Layer 14 of a small transformer language model trained on English Wikipedia (21 layers, counted from 0, width 96).
A neuron's activation on a vector x is GELU(weights . x + bias), where the dot is the dot product.

Input weights of the MLP neurons that the questions are about. A number n stands for (n - 500) times 0.00081.
n2 (bias -0.038): 319 284 654 622 416 815 384 342 647 447 647 464 394 422 469 608 486 454 621 541 388 471 598 476 371 579 577 371 507 436 794 500 618 327 481 232 507 499 408 399 595 581 317 296 383 282 536 572 460 553 367 351 703 235 641 598 370 307 529 277 370 609 383 535 638 594 655 677 548 490 360 222 581 606 277 512 564 575 465 611 671 473 856 548 568 614 485 794 326 570 529 269 482 524 461 330
n22 (bias -0.012): 415 474 628 270 349 466 419 536 386 457 473 642 564 474 587 534 452 422 362 634 391 518 246 282 726 581 576 499 354 639 430 629 581 528 462 511 508 488 518 383 370 670 264 439 495 439 512 569 536 393 341 271 695 425 350 539 618 573 477 667 322 348 440 457 371 545 587 229 508 620 484 527 693 331 771 712 668 632 668 481 756 522 575 558 625 486 293 421 635 625 717 493 465 275 458 489
n28 (bias -0.034): 272 378 787 720 528 216 424 524 695 554 575 615 563 515 106 529 491 578 531 496 666 636 589 471 566 531 973 454 718 490 647 654 259 469 524 617 293 631 294 479 250 526 671 333 557 474 486 587 215 609 423 378 642 316 481 322 560 417 528 705 394 470 209 303 561 453 507 471 583 467 416 565 590 382 637 327 537 312 559 463 532 248 689 361 565 566 633 602 243 437 487 369 502 671 461 392
n32 (bias -0.031): 431 339 627 496 255 556 279 529 504 383 393 549 434 431 377 514 358 549 469 527 676 362 508 587 508 632 311 349 541 92 339 543 319 395 665 536 521 872 340 467 280 567 509 551 600 488 359 527 501 490 649 506 668 128 571 419 108 580 379 701 412 424 533 489 534 577 397 475 643 450 514 510 642 662 576 663 535 448 613 657 226 436 873 310 808 522 558 695 566 658 618 375 516 679 269 434
n48 (bias -0.020): 480 383 692 505 349 302 561 543 455 373 385 443 259 658 288 338 420 384 598 622 375 586 646 393 320 643 541 452 601 609 718 460 842 570 466 656 306 644 313 719 460 534 290 498 528 397 370 488 660 659 304 593 378 453 472 715 769 549 392 244 234 514 304 558 393 575 934 399 512 484 633 348 783 370 265 517 583 91 573 598 441 590 664 580 418 589 430 505 545 339 512 483 645 563 568 506
n56 (bias -0.039): 600 580 493 471 437 75 376 626 571 412 480 289 623 503 267 652 575 413 277 424 299 657 428 376 619 556 405 279 477 721 478 359 531 595 453 723 332 289 321 497 426 517 582 311 463 535 566 559 659 623 526 455 613 473 466 667 575 574 695 465 572 288 592 519 430 664 355 305 475 578 630 600 548 355 319 595 585 662 484 586 499 547 500 499 675 392 657 499 772 310 464 569 441 417 636 443
n68 (bias -0.010): 301 339 738 657 692 380 746 237 208 497 348 517 652 405 390 453 354 462 425 654 443 581 563 397 302 536 511 488 616 606 654 246 573 667 574 452 535 425 334 522 487 422 715 339 334 344 681 696 303 673 373 406 671 468 499 613 374 445 493 783 595 525 484 624 521 416 595 289 524 515 435 454 333 583 445 498 355 653 814 522 296 583 708 619 636 526 669 784 332 442 521 313 456 386 617 219
n73 (bias -0.028): 653 469 406 610 423 545 466 499 418 346 568 531 513 461 479 584 482 485 386 620 503 634 481 303 465 451 577 467 551 559 400 597 361 530 425 320 524 607 435 644 331 732 363 527 441 456 543 589 555 471 530 500 423 340 703 571 448 561 505 608 591 501 511 782 504 557 459 565 586 501 387 565 536 536 505 406 348 265 571 596 443 447 462 436 422 628 349 386 448 441 605 577 380 555 479 636
n84 (bias -0.020): 600 542 591 615 619 338 616 317 579 234 546 414 263 623 302 394 416 243 629 346 592 564 474 538 476 659 562 448 667 322 675 281 642 485 489 660 652 310 587 698 301 430 382 484 309 274 313 567 546 536 584 586 815 423 571 443 456 545 427 303 673 515 674 441 682 487 582 473 510 396 484 668 534 423 499 700 333 179 571 766 339 575 634 474 439 395 512 445 374 512 515 658 708 543 475 459
n91 (bias -0.017): 616 457 695 293 466 539 478 378 731 452 467 414 666 442 546 490 524 417 642 385 498 218 429 358 507 707 524 490 519 532 605 471 486 563 492 567 422 568 515 455 196 591 450 528 513 420 451 493 622 767 402 320 414 553 556 534 567 578 397 534 395 441 715 594 361 623 405 398 512 507 634 359 567 538 318 484 530 494 472 527 588 517 577 494 516 516 530 558 518 503 608 355 460 317 531 265
n97 (bias -0.022): 468 545 418 376 649 808 440 495 614 367 550 349 541 674 570 548 413 705 432 612 428 590 416 714 402 436 530 329 472 596 570 471 540 608 376 485 510 474 435 640 399 439 310 408 294 559 525 520 682 534 341 390 370 333 638 457 621 474 589 502 639 377 291 663 506 602 313 494 509 687 189 509 352 597 746 329 225 552 536 321 526 580 664 615 398 488 657 584 540 552 467 645 482 627 801 521
n101 (bias -0.001): 449 389 494 611 382 462 611 375 311 379 502 436 422 661 385 546 463 425 444 482 728 537 486 434 417 462 401 494 487 575 537 650 641 509 566 618 389 485 506 502 585 531 593 628 596 478 530 634 379 633 683 336 685 265 413 407 468 525 555 529 623 507 591 524 635 431 469 510 547 397 748 433 715 498 461 368 624 453 482 588 501 541 511 271 430 644 569 389 403 316 499 275 513 491 596 422
n103 (bias -0.059): 562 576 618 549 580 304 394 610 448 460 684 774 465 567 564 372 533 331 282 800 509 524 562 550 516 600 397 338 496 480 585 424 458 621 467 580 659 617 478 481 458 660 578 241 447 477 672 502 396 331 558 490 470 228 623 537 666 659 425 341 228 226 292 270 342 493 490 411 678 124 611 648 677 288 328 380 721 362 780 457 196 268 778 661 394 657 290 454 547 398 739 553 579 592 600 688
n113 (bias -0.007): 627 431 525 415 328 419 325 298 272 485 648 595 436 533 523 367 444 550 295 480 631 593 595 478 527 571 560 307 212 774 642 225 554 438 409 762 540 369 575 721 554 618 345 537 467 516 766 636 678 491 669 343 410 380 425 745 434 783 369 476 217 390 614 519 328 686 568 611 576 534 656 381 713 408 414 458 447 395 545 519 486 485 560 452 621 577 376 374 731 377 404 483 543 488 379 398
n116 (bias -0.027): 395 447 478 512 283 310 673 408 499 289 680 378 515 428 368 663 491 407 519 578 401 457 328 368 444 482 631 359 510 660 667 364 660 541 525 598 406 643 520 312 452 521 352 536 534 629 720 751 683 501 499 309 454 499 310 378 728 683 839 774 403 379 476 444 488 811 627 309 551 422 449 442 581 415 545 595 427 409 484 356 425 557 590 319 447 481 717 407 513 606 389 599 550 415 509 566
n119 (bias -0.041): 523 432 775 588 444 440 564 580 404 610 525 744 816 409 65 359 515 513 372 871 603 585 380 485 261 542 425 318 602 476 390 410 567 491 554 738 408 426 201 770 320 499 708 371 200 390 641 432 415 424 421 600 459 595 356 236 366 707 617 502 588 539 467 593 373 764 645 587 621 560 549 490 494 659 699 377 547 563 331 493 457 505 285 442 582 690 383 268 548 353 545 450 250 285 665 208
n125 (bias -0.007): 415 429 756 625 348 435 639 554 527 361 578 582 667 486 459 505 510 532 603 462 731 401 348 377 452 391 592 373 637 714 369 580 499 484 697 431 441 437 440 584 545 448 659 665 493 406 547 563 230 415 537 489 573 415 426 316 457 691 506 675 490 424 359 514 686 369 363 583 656 411 564 688 648 395 594 468 532 682 538 506 530 520 410 366 566 783 511 385 611 610 475 506 430 423 479 427
n136 (bias -0.018): 544 478 572 473 489 550 421 526 390 697 569 434 523 434 462 245 248 291 475 431 652 248 460 486 422 629 414 334 471 379 380 279 528 740 558 509 490 245 392 549 414 319 761 649 580 370 609 561 750 540 453 510 585 477 690 584 381 428 497 528 481 432 592 483 469 607 651 730 540 478 431 472 437 555 323 825 472 287 329 522 295 641 498 649 546 555 461 572 479 611 427 506 398 347 475 724
n151 (bias -0.017): 547 535 689 194 416 297 507 540 633 387 673 642 751 502 441 509 421 589 235 730 553 439 412 368 613 496 848 430 510 706 541 291 593 576 492 426 552 453 321 415 320 583 408 461 460 352 594 416 565 533 523 400 520 410 392 322 765 514 576 563 456 266 596 414 381 648 450 446 453 444 399 362 695 424 471 730 763 513 703 662 603 646 922 279 594 299 670 457 556 576 729 360 465 147 556 485
n153 (bias 0.007): 352 392 522 484 612 371 583 278 350 371 537 540 520 760 451 173 472 415 347 399 825 433 387 368 488 506 400 441 670 379 698 397 516 631 399 782 505 345 603 405 484 616 599 666 477 519 461 677 585 624 560 288 517 575 519 388 600 422 536 609 434 450 640 586 586 491 450 494 519 588 514 452 723 368 369 490 531 537 649 682 452 385 567 398 521 498 405 432 353 465 569 463 357 224 521 352
n159 (bias -0.043): 367 552 528 601 451 594 508 531 269 478 516 600 701 607 286 607 325 602 499 328 696 480 423 477 685 544 547 459 600 459 510 599 422 519 275 742 422 356 448 558 396 476 405 532 246 89 524 433 602 444 557 599 561 518 641 598 329 623 441 445 313 371 374 513 393 565 468 661 653 390 395 653 346 444 624 718 431 575 491 814 229 551 414 500 656 513 397 306 564 507 699 255 255 675 492 679
n171 (bias -0.005): 578 318 699 496 425 562 514 695 518 456 413 405 581 397 353 442 507 556 668 566 399 500 463 472 531 525 444 506 585 561 255 311 515 565 498 383 509 195 483 505 490 610 531 354 576 398 511 483 293 529 558 562 511 240 503 651 769 588 482 341 442 402 345 641 507 557 415 425 494 474 490 470 679 742 592 679 734 468 344 555 573 804 455 494 453 570 454 415 705 518 646 392 333 438 503 420
n182 (bias -0.029): 494 507 641 601 533 594 412 576 442 684 405 509 721 673 394 304 385 516 629 521 404 415 433 469 196 596 674 498 400 194 245 319 530 568 566 534 508 772 347 477 381 373 520 471 257 408 539 398 610 494 436 351 498 561 733 330 209 500 700 516 547 648 287 451 594 519 368 511 614 490 411 534 563 401 538 492 586 562 497 654 474 566 283 511 511 684 501 520 533 363 401 370 496 476 518 561
n187 (bias -0.030): 451 220 433 410 672 612 356 572 524 629 336 330 492 350 531 492 478 396 310 452 487 599 610 415 595 471 566 300 447 695 470 494 368 459 668 533 478 399 342 538 492 523 654 423 362 487 585 430 249 763 564 241 591 305 455 664 372 449 558 534 554 461 568 399 652 387 603 476 565 573 437 408 784 393 299 497 590 400 629 577 512 460 669 837 665 734 435 962 487 535 473 536 583 557 616 477

Each question shows a token from some text and the vector x that enters the MLP there. A number n stands for (n - 500) times 0.019.

"}": 517 596 603 573 548 568 436 515 487 568 395 480 458 470 504 548 515 542 485 490 471 505 467 493 462 297 482 726 502 498 493 539 517 444 536 458 534 473 495 487 520 484 527 431 442 546 500 496 453 429 557 515 482 490 568 468 521 495 520 477 546 579 466 503 528 469 453 565 334 529 514 440 504 500 475 493 486 473 527 520 515 471 525 453 466 597 479 526 527 565 471 569 453 596 453 425
Which neuron lights up most? n2

" Be": 482 538 455 467 445 593 473 548 557 500 554 556 506 535 454 504 616 503 526 594 497 479 546 483 532 338 500 780 393 552 447 542 447 525 484 504 517 510 574 394 540 474 490 436 561 564 501 526 569 510 493 520 391 518 531 534 477 590 541 430 474 419 461 530 482 516 416 491 406 428 467 520 476 542 509 524 464 556 408 486 519 490 494 419 491 411 542 460 517 489 490 526 485 511 506 537
Which neuron lights up most? n97

"agon": 545 547 423 486 530 491 551 473 563 485 512 469 472 491 658 450 568 470 442 481 418 511 574 475 494 310 518 607 448 461 475 509 521 556 437 489 531 551 565 487 611 386 590 511 508 504 481 483 454 528 578 641 459 413 536 533 480 458 480 413 450 555 516 442 517 432 462 449 412 489 578 478 512 495 493 446 457 437 492 579 504 484 497 514 468 577 524 533 525 498 481 655 467 573 491 514
Which neuron lights up most? n103

" ha": 476 492 519 530 535 469 455 465 518 479 508 532 454 387 477 492 592 514 512 388 502 512 517 424 516 323 554 709 470 524 546 517 486 458 510 518 479 448 614 478 581 455 486 624 549 662 509 511 522 474 556 495 438 523 590 517 494 530 488 525 578 384 562 541 510 479 556 521 484 494 407 531 505 477 360 489 480 480 446 467 514 474 527 458 488 438 542 487 512 486 370 501 517 532 483 473
The three highest activations, in order: n116, n113, n153

" are": 466 491 489 483 498 562 415 503 438 448 501 457 481 505 460 499 546 486 501 482 513 521 472 441 603 528 575 912 510 498 518 472 512 472 507 513 527 499 512 502 492 530 572 523 500 525 461 562 522 491 574 548 443 483 546 513 492 506 481 502 483 490 598 475 465 372 469 549 351 461 417 467 477 441 441 513 505 472 473 544 543 485 483 511 487 482 512 497 516 521 460 595 502 512 521 473
Which neuron fires most, and how strongly? n84, at about 0.42

"s": 521 513 526 521 511 481 483 514 513 527 564 461 520 390 470 471 549 520 503 436 468 491 486 448 589 391 438 746 502 424 591 506 513 476 534 496 581 395 542 491 597 525 597 525 516 479 506 589 464 435 481 548 520 490 561 515 405 464 514 436 572 481 493 473 530 343 509 593 355 501 484 459 519 472 492 509 460 489 462 438 578 460 540 444 468 500 515 522 577 476 469 616 472 571 480 492
Which neuron lights up most? n84

"=": 498 627 547 512 516 528 499 478 557 450 503 492 512 476 516 468 565 460 519 459 561 535 490 568 524 536 483 738 508 501 506 509 531 473 570 509 469 556 514 477 480 553 399 442 530 500 513 535 540 546 473 483 434 482 613 498 438 501 538 473 439 469 491 504 522 534 574 519 289 398 510 465 472 455 451 481 455 459 398 368 517 447 481 405 506 565 515 502 512 566 515 567 460 475 532 509
Which neuron lights up most? n91

" year": 543 518 517 508 491 451 506 541 503 497 464 513 512 525 446 481 570 512 526 417 551 470 553 453 477 508 354 773 476 461 403 499 499 546 551 467 469 529 577 481 542 569 570 562 608 503 475 433 555 441 480 584 528 458 535 443 411 386 457 408 437 447 520 532 453 425 536 609 339 486 477 528 551 556 526 522 511 554 440 439 443 484 451 516 530 509 464 491 517 582 493 524 553 514 450 571
Which neuron fires most, and how strongly? n136, at about 1.3

" is": 479 464 518 511 504 583 376 497 418 501 488 426 497 511 493 499 522 476 468 463 506 508 458 504 608 524 574 903 466 473 517 465 548 498 538 499 573 505 574 464 527 535 551 539 506 483 490 522 533 503 563 516 426 519 511 483 428 497 497 444 508 523 578 476 513 414 400 559 391 480 427 480 479 438 431 491 460 534 431 503 538 511 495 472 492 522 522 527 553 538 430 563 465 532 534 449
Which neuron fires most, and how strongly? n182, at about 0.18

" but": 450 509 539 464 500 492 484 483 422 469 479 488 497 567 554 500 590 560 479 493 511 521 512 325 516 488 625 805 509 484 479 456 531 448 466 533 471 468 503 446 541 511 502 554 539 544 530 541 577 509 506 485 451 543 606 526 486 571 458 438 500 524 517 548 482 412 511 516 314 470 456 489 490 499 477 466 522 443 454 536 501 460 512 566 445 459 423 503 476 526 544 524 503 513 521 488
The three highest activations, in order: n153, n48, n73

"la": 486 534 490 450 529 477 506 522 531 482 525 523 501 528 483 536 608 536 475 469 538 513 529 432 478 307 438 620 441 565 536 499 471 496 566 424 560 466 511 453 511 496 504 465 612 549 504 444 476 484 539 494 522 480 627 528 531 561 525 484 526 405 559 480 608 369 452 529 406 512 497 538 554 390 434 461 498 623 463 444 519 501 513 452 433 443 492 578 556 498 431 571 458 543 483 482
Which neuron fires most, and how strongly? n125, at about 0.97

"'": 526 544 530 520 471 513 441 573 501 542 455 590 562 488 522 513 635 524 483 557 557 503 457 466 414 413 569 716 536 445 518 518 505 503 509 475 468 545 500 482 583 480 530 493 408 506 493 461 515 484 489 581 453 523 632 489 427 504 542 554 509 462 467 492 405 483 525 585 335 461 555 476 488 597 459 450 446 538 463 521 430 410 447 495 445 504 537 483 515 462 545 505 425 468 533 438
Which two neurons fire most, strongest first? n119, n182

",": 508 441 541 479 523 418 527 483 444 549 465 435 514 486 537 458 572 532 458 514 506 544 477 536 514 578 492 711 487 472 442 486 518 501 548 542 464 454 541 442 587 509 503 573 538 515 465 569 498 483 529 497 426 443 531 522 441 511 539 458 518 489 532 497 501 412 495 536 225 486 494 523 537 452 482 509 526 531 426 493 534 531 525 459 507 513 515 506 538 585 428 479 472 564 461 535
Which neuron lights up most? n171

" to": 527 488 472 509 500 536 526 471 536 482 483 500 476 476 455 520 607 455 561 433 544 489 500 487 601 559 461 906 463 513 464 460 541 498 497 518 499 530 459 488 532 508 456 512 505 488 526 536 493 485 512 407 449 546 521 584 535 465 517 468 490 456 494 478 499 355 525 463 339 523 554 526 473 469 435 498 483 456 477 494 467 457 500 527 502 472 507 499 518 536 502 552 499 453 553 460
Which neuron fires most, and how strongly? n91, at about 0.67

"ley": 475 504 486 532 491 475 488 510 483 455 492 506 562 461 575 496 592 576 556 606 476 486 488 528 480 289 504 664 488 442 374 564 501 494 500 444 532 528 544 488 470 539 535 526 471 504 481 479 545 491 511 609 535 499 612 517 436 475 530 474 549 576 506 508 511 385 481 565 328 555 538 463 465 505 558 503 500 498 465 507 563 463 435 482 437 501 506 482 534 450 442 508 452 473 499 540
Which neuron lights up most? n182

" Gar": 455 544 499 487 523 463 532 525 501 398 574 494 533 553 491 468 670 577 481 543 507 494 549 525 546 258 493 648 487 521 466 520 500 547 525 464 502 519 539 432 485 428 439 564 574 624 536 513 466 469 510 528 437 476 538 529 439 509 448 547 581 469 402 528 420 462 516 528 475 501 464 471 549 541 543 484 511 568 418 411 478 548 449 500 505 467 458 435 512 494 514 465 463 411 541 532
Which neuron fires most, and how strongly? n125, at about 0.73

" and": 515 480 487 468 514 523 519 506 440 499 470 483 465 566 557 516 564 540 507 487 504 517 493 385 537 540 585 835 463 506 455 486 506 440 468 553 503 485 481 468 548 484 538 594 501 502 533 512 510 536 483 486 476 535 489 499 453 586 471 486 524 532 516 485 494 402 536 487 287 461 506 504 504 490 500 409 412 435 465 509 515 523 579 574 485 433 448 517 442 519 522 510 514 512 562 502
Which neuron fires most, and how strongly? n48, at about 0.11

" e": 527 541 453 510 462 484 490 502 518 472 491 462 483 517 488 524 606 438 477 456 490 485 472 351 467 367 459 755 468 403 565 538 515 499 510 510 437 517 512 477 525 492 452 537 575 638 457 530 580 578 564 517 472 532 587 524 426 541 510 449 481 439 556 477 488 496 506 449 372 515 517 482 540 451 394 508 418 512 455 536 506 496 491 424 543 483 556 466 525 565 503 629 479 542 554 512
The three highest activations, in order: n56, n116, n153

" the": 500 523 482 417 518 479 495 499 552 452 506 490 463 488 448 547 500 500 505 560 452 492 528 537 520 543 474 870 543 481 526 495 526 508 493 482 501 467 522 514 568 508 467 470 544 466 522 462 478 480 481 558 481 505 481 504 441 502 506 528 517 494 491 460 478 530 467 500 237 448 510 495 548 498 474 499 540 474 546 578 562 510 485 499 459 459 485 498 529 498 508 535 482 472 528 479
Which two neurons fire most, strongest first? n151, n171

" The": 489 498 527 397 459 436 479 495 552 457 515 480 479 498 508 567 574 493 462 501 464 492 518 506 512 508 527 843 487 480 507 510 519 486 498 479 481 443 509 511 551 572 435 448 560 467 488 515 484 520 469 516 505 490 516 527 449 551 485 519 535 525 473 465 494 530 439 528 243 451 499 498 518 505 494 513 545 499 483 570 570 494 504 455 437 463 500 531 529 504 529 557 503 529 547 480
The three highest activations, in order: n151, n171, n22

" record": 515 540 503 534 475 456 569 522 523 446 472 554 497 509 516 533 537 508 545 501 524 522 508 459 547 444 375 889 565 450 502 505 448 475 477 485 509 516 573 507 490 514 500 501 455 449 534 490 469 440 573 620 467 520 564 496 455 459 505 439 517 511 497 527 510 462 529 607 361 468 462 509 430 496 477 524 368 497 497 542 491 463 452 426 514 506 447 496 533 465 511 536 457 568 445 490
The three highest activations, in order: n159, n73, n84

"ma": 477 509 443 500 564 427 588 485 615 504 462 483 403 423 515 483 564 496 526 525 477 518 448 431 484 263 531 644 480 582 513 462 445 517 508 543 529 539 582 470 503 498 509 519 587 540 552 493 517 531 486 500 448 574 515 550 621 560 515 493 496 412 520 463 550 427 544 553 415 483 424 553 490 432 485 466 438 505 462 513 590 494 536 483 457 434 489 465 540 504 377 560 539 526 539 484
Which neuron lights up most? n116

" Records": 543 552 518 521 478 446 536 494 453 508 453 550 559 428 471 508 519 517 523 512 505 507 513 434 444 348 438 775 522 493 460 548 538 487 520 509 484 410 596 476 535 578 556 541 496 474 513 495 496 441 484 630 436 497 485 467 432 376 515 437 556 537 536 575 460 417 488 629 336 518 578 516 463 542 553 505 481 469 479 496 556 467 462 466 463 529 480 491 538 471 511 530 466 547 487 510
Which neuron lights up most? n119

"It": 520 582 410 507 440 452 527 523 507 515 467 460 527 564 533 526 547 518 431 555 503 500 478 470 409 366 537 774 499 534 506 428 533 518 469 577 446 487 519 421 557 463 483 465 610 518 458 420 507 552 475 568 405 554 519 458 551 618 535 394 429 464 508 460 530 518 456 515 392 441 428 594 497 472 484 520 461 549 543 525 567 479 470 533 440 488 530 438 527 563 519 523 491 512 568 549
Which two neurons fire most, strongest first? n151, n116

" best": 548 520 488 549 505 472 499 555 543 522 463 520 563 541 544 522 571 494 513 480 497 524 500 407 544 393 516 879 580 491 428 497 475 479 466 502 451 514 503 467 541 533 533 520 498 453 473 459 559 507 540 596 468 468 569 444 404 446 508 459 486 417 514 504 483 476 528 507 344 482 475 515 419 486 466 566 492 541 492 538 516 461 390 417 528 486 537 510 471 524 508 532 501 527 486 473
Which neuron fires most, and how strongly? n159, at about 0.85

" species": 500 550 508 556 495 458 485 510 491 477 531 483 480 447 517 517 576 474 475 428 400 487 553 470 478 386 497 770 420 501 563 501 555 497 486 443 498 465 505 468 571 570 536 559 572 447 500 546 504 432 525 557 471 422 499 534 464 475 518 389 500 536 540 476 586 417 456 624 363 504 521 510 481 477 446 499 464 497 488 479 571 440 537 401 433 553 480 573 579 488 541 611 474 590 462 498
Which neuron fires most, and how strongly? n2, at about 0.85

" of": 483 454 485 515 510 490 499 500 530 520 485 525 508 525 490 512 588 510 507 456 499 521 522 452 501 547 463 953 558 513 500 522 480 514 513 466 488 510 511 508 524 488 435 438 430 505 509 534 462 504 502 474 475 469 542 519 485 512 470 517 480 447 510 459 493 391 540 463 306 521 459 536 559 500 461 494 478 491 486 491 526 524 490 526 548 476 495 505 469 511 494 546 476 501 526 454
Which neuron fires most, and how strongly? n68, at about 0.42

" Cas": 485 582 386 514 486 479 437 539 529 477 498 516 477 552 595 499 539 396 467 535 449 500 529 431 518 261 499 703 444 534 478 579 536 555 472 493 575 483 552 420 541 483 436 530 609 546 497 499 522 469 511 565 388 475 502 559 480 546 597 397 493 448 473 508 431 453 444 522 486 468 559 521 540 439 508 485 507 514 521 452 559 507 458 483 488 511 558 453 570 508 471 535 474 516 505 559
Which neuron lights up most? n103

"The": 505 526 503 405 476 451 488 506 570 431 508 479 491 462 485 538 568 518 469 509 484 488 511 512 506 535 526 828 490 498 531 453 502 465 479 474 488 467 499 513 546 604 453 439 569 472 501 485 499 500 468 494 500 518 525 527 452 581 488 508 540 527 484 492 513 538 439 518 248 425 499 494 503 501 495 519 559 484 458 560 545 476 503 460 452 459 485 547 539 567 525 547 499 502 526 443
Which neuron lights up most? n151

"(": 584 565 499 607 537 449 527 446 582 629 439 515 491 521 488 503 547 578 435 553 533 459 446 533 549 462 529 757 589 490 455 451 513 446 490 491 536 455 503 472 538 473 430 542 476 634 525 464 438 537 501 391 460 437 523 483 455 537 424 512 497 584 448 474 412 559 529 535 391 524 439 471 495 598 500 481 479 469 454 447 465 515 537 489 503 538 457 508 509 461 390 597 456 501 463 451
Which neuron lights up most? n119

" along": 452 492 600 471 490 430 428 480 444 528 391 497 537 532 490 452 583 574 504 379 466 498 520 552 504 479 486 822 578 549 461 477 455 473 541 513 460 497 533 452 552 486 490 583 614 499 504 516 521 450 578 389 469 485 480 617 427 544 471 475 558 501 453 474 578 416 488 512 451 556 461 491 581 404 497 480 499 540 525 490 519 405 515 556 493 404 473 426 525 494 494 541 513 503 528 513
Which neuron lights up most? n153

"val": 539 442 505 497 588 496 558 507 562 456 455 486 477 475 470 504 573 549 497 495 553 557 513 406 535 247 422 728 488 486 542 502 474 481 520 436 495 523 599 502 520 540 518 482 476 517 534 515 401 483 555 601 491 438 561 526 476 434 490 545 530 513 486 506 520 349 550 584 429 516 460 565 485 523 475 484 481 496 477 493 486 439 447 505 469 535 515 501 496 539 492 524 466 533 495 453
Which neuron lights up most? n73

" on": 457 487 594 486 472 504 514 488 509 504 465 564 538 598 430 505 581 602 517 473 507 521 459 501 519 525 506 914 541 505 503 548 499 468 522 482 462 562 523 453 501 464 442 524 495 457 511 505 482 520 561 472 440 510 523 539 537 524 441 477 483 454 425 500 495 392 494 503 371 586 521 477 558 528 433 492 465 514 457 451 501 421 478 497 517 421 509 444 474 496 457 512 499 483 524 548
The three highest activations, in order: n28, n48, n91

"p": 516 451 555 462 546 499 508 496 519 505 532 498 543 487 563 539 529 589 507 551 533 577 517 350 533 261 430 716 524 511 553 508 509 487 537 432 538 477 580 493 527 484 530 451 464 520 552 516 447 493 549 593 443 517 582 565 533 464 494 466 572 474 535 472 500 426 516 486 411 492 455 427 453 459 513 470 457 537 490 443 525 481 445 437 525 526 534 516 481 556 409 497 481 528 423 490
Which two neurons fire most, strongest first? n68, n125

" data": 490 582 482 559 436 462 489 549 537 492 497 501 494 446 438 518 512 603 477 395 463 490 547 443 496 377 437 850 501 512 451 496 451 513 502 471 566 485 500 491 490 552 515 564 485 489 523 413 491 505 482 600 495 433 559 547 554 465 456 436 486 536 538 467 497 430 546 615 393 508 463 583 515 470 496 518 513 467 467 421 487 443 545 507 561 535 486 534 475 474 444 518 492 596 495 498
Which neuron fires most, and how strongly? n73, at about 0.22

" (": 463 457 507 576 529 410 543 423 534 558 502 523 479 484 403 500 597 541 476 541 505 547 459 420 560 585 511 745 565 519 492 484 499 454 488 482 492 527 511 472 471 520 501 513 556 730 517 506 480 507 529 472 458 517 579 509 495 484 461 491 521 544 479 482 421 499 507 519 318 456 454 479 525 471 464 487 493 446 455 447 513 527 533 485 486 537 504 521 469 456 391 556 445 519 475 507
Which neuron fires most, and how strongly? n28, at about 2

" comp": 547 538 485 518 527 502 507 463 642 484 469 479 529 433 552 560 585 500 527 447 476 502 570 415 551 433 420 767 528 568 459 501 449 436 430 439 488 503 528 549 496 564 524 402 598 549 554 521 472 533 602 486 371 517 575 520 517 419 447 501 517 389 518 488 405 503 618 444 445 482 504 545 462 519 417 446 520 500 449 408 474 435 430 456 492 528 519 521 505 488 503 553 508 516 534 500
Which neuron fires most, and how strongly? n91, at about 0.72

"c": 461 526 371 528 547 447 552 564 535 603 532 432 484 462 616 488 524 516 449 423 420 482 560 455 532 420 399 666 489 496 477 472 450 551 544 465 517 556 597 479 533 523 565 495 429 546 529 473 403 559 570 576 433 496 558 552 516 509 460 511 589 530 511 448 468 372 564 427 453 448 536 572 478 464 425 445 392 432 504 467 433 518 478 422 530 592 487 508 498 441 494 578 512 605 522 565
Which neuron fires most, and how strongly? n187, at about 1

" gra": 502 644 460 395 483 446 535 426 586 409 532 442 581 508 568 538 602 533 489 436 471 420 480 406 556 377 429 597 457 450 499 532 452 532 549 547 417 572 414 482 569 416 532 590 630 601 513 534 543 533 549 547 519 544 593 493 496 426 417 459 425 493 520 500 478 412 490 499 464 528 425 539 551 456 456 491 508 562 459 536 551 450 507 503 466 437 513 409 540 544 490 483 477 571 516 501
Which neuron lights up most? n91

" rec": 463 536 459 526 494 571 501 486 563 494 500 444 517 534 479 631 653 471 492 423 450 471 541 381 593 417 452 737 527 547 440 529 440 504 520 464 538 480 588 487 523 575 516 501 555 626 496 443 529 507 552 486 370 583 581 510 450 459 517 512 474 416 546 468 438 522 497 401 479 418 487 564 478 472 464 493 511 493 471 463 454 415 404 486 487 478 571 447 531 540 487 559 460 525 520 468
Which neuron lights up most? n56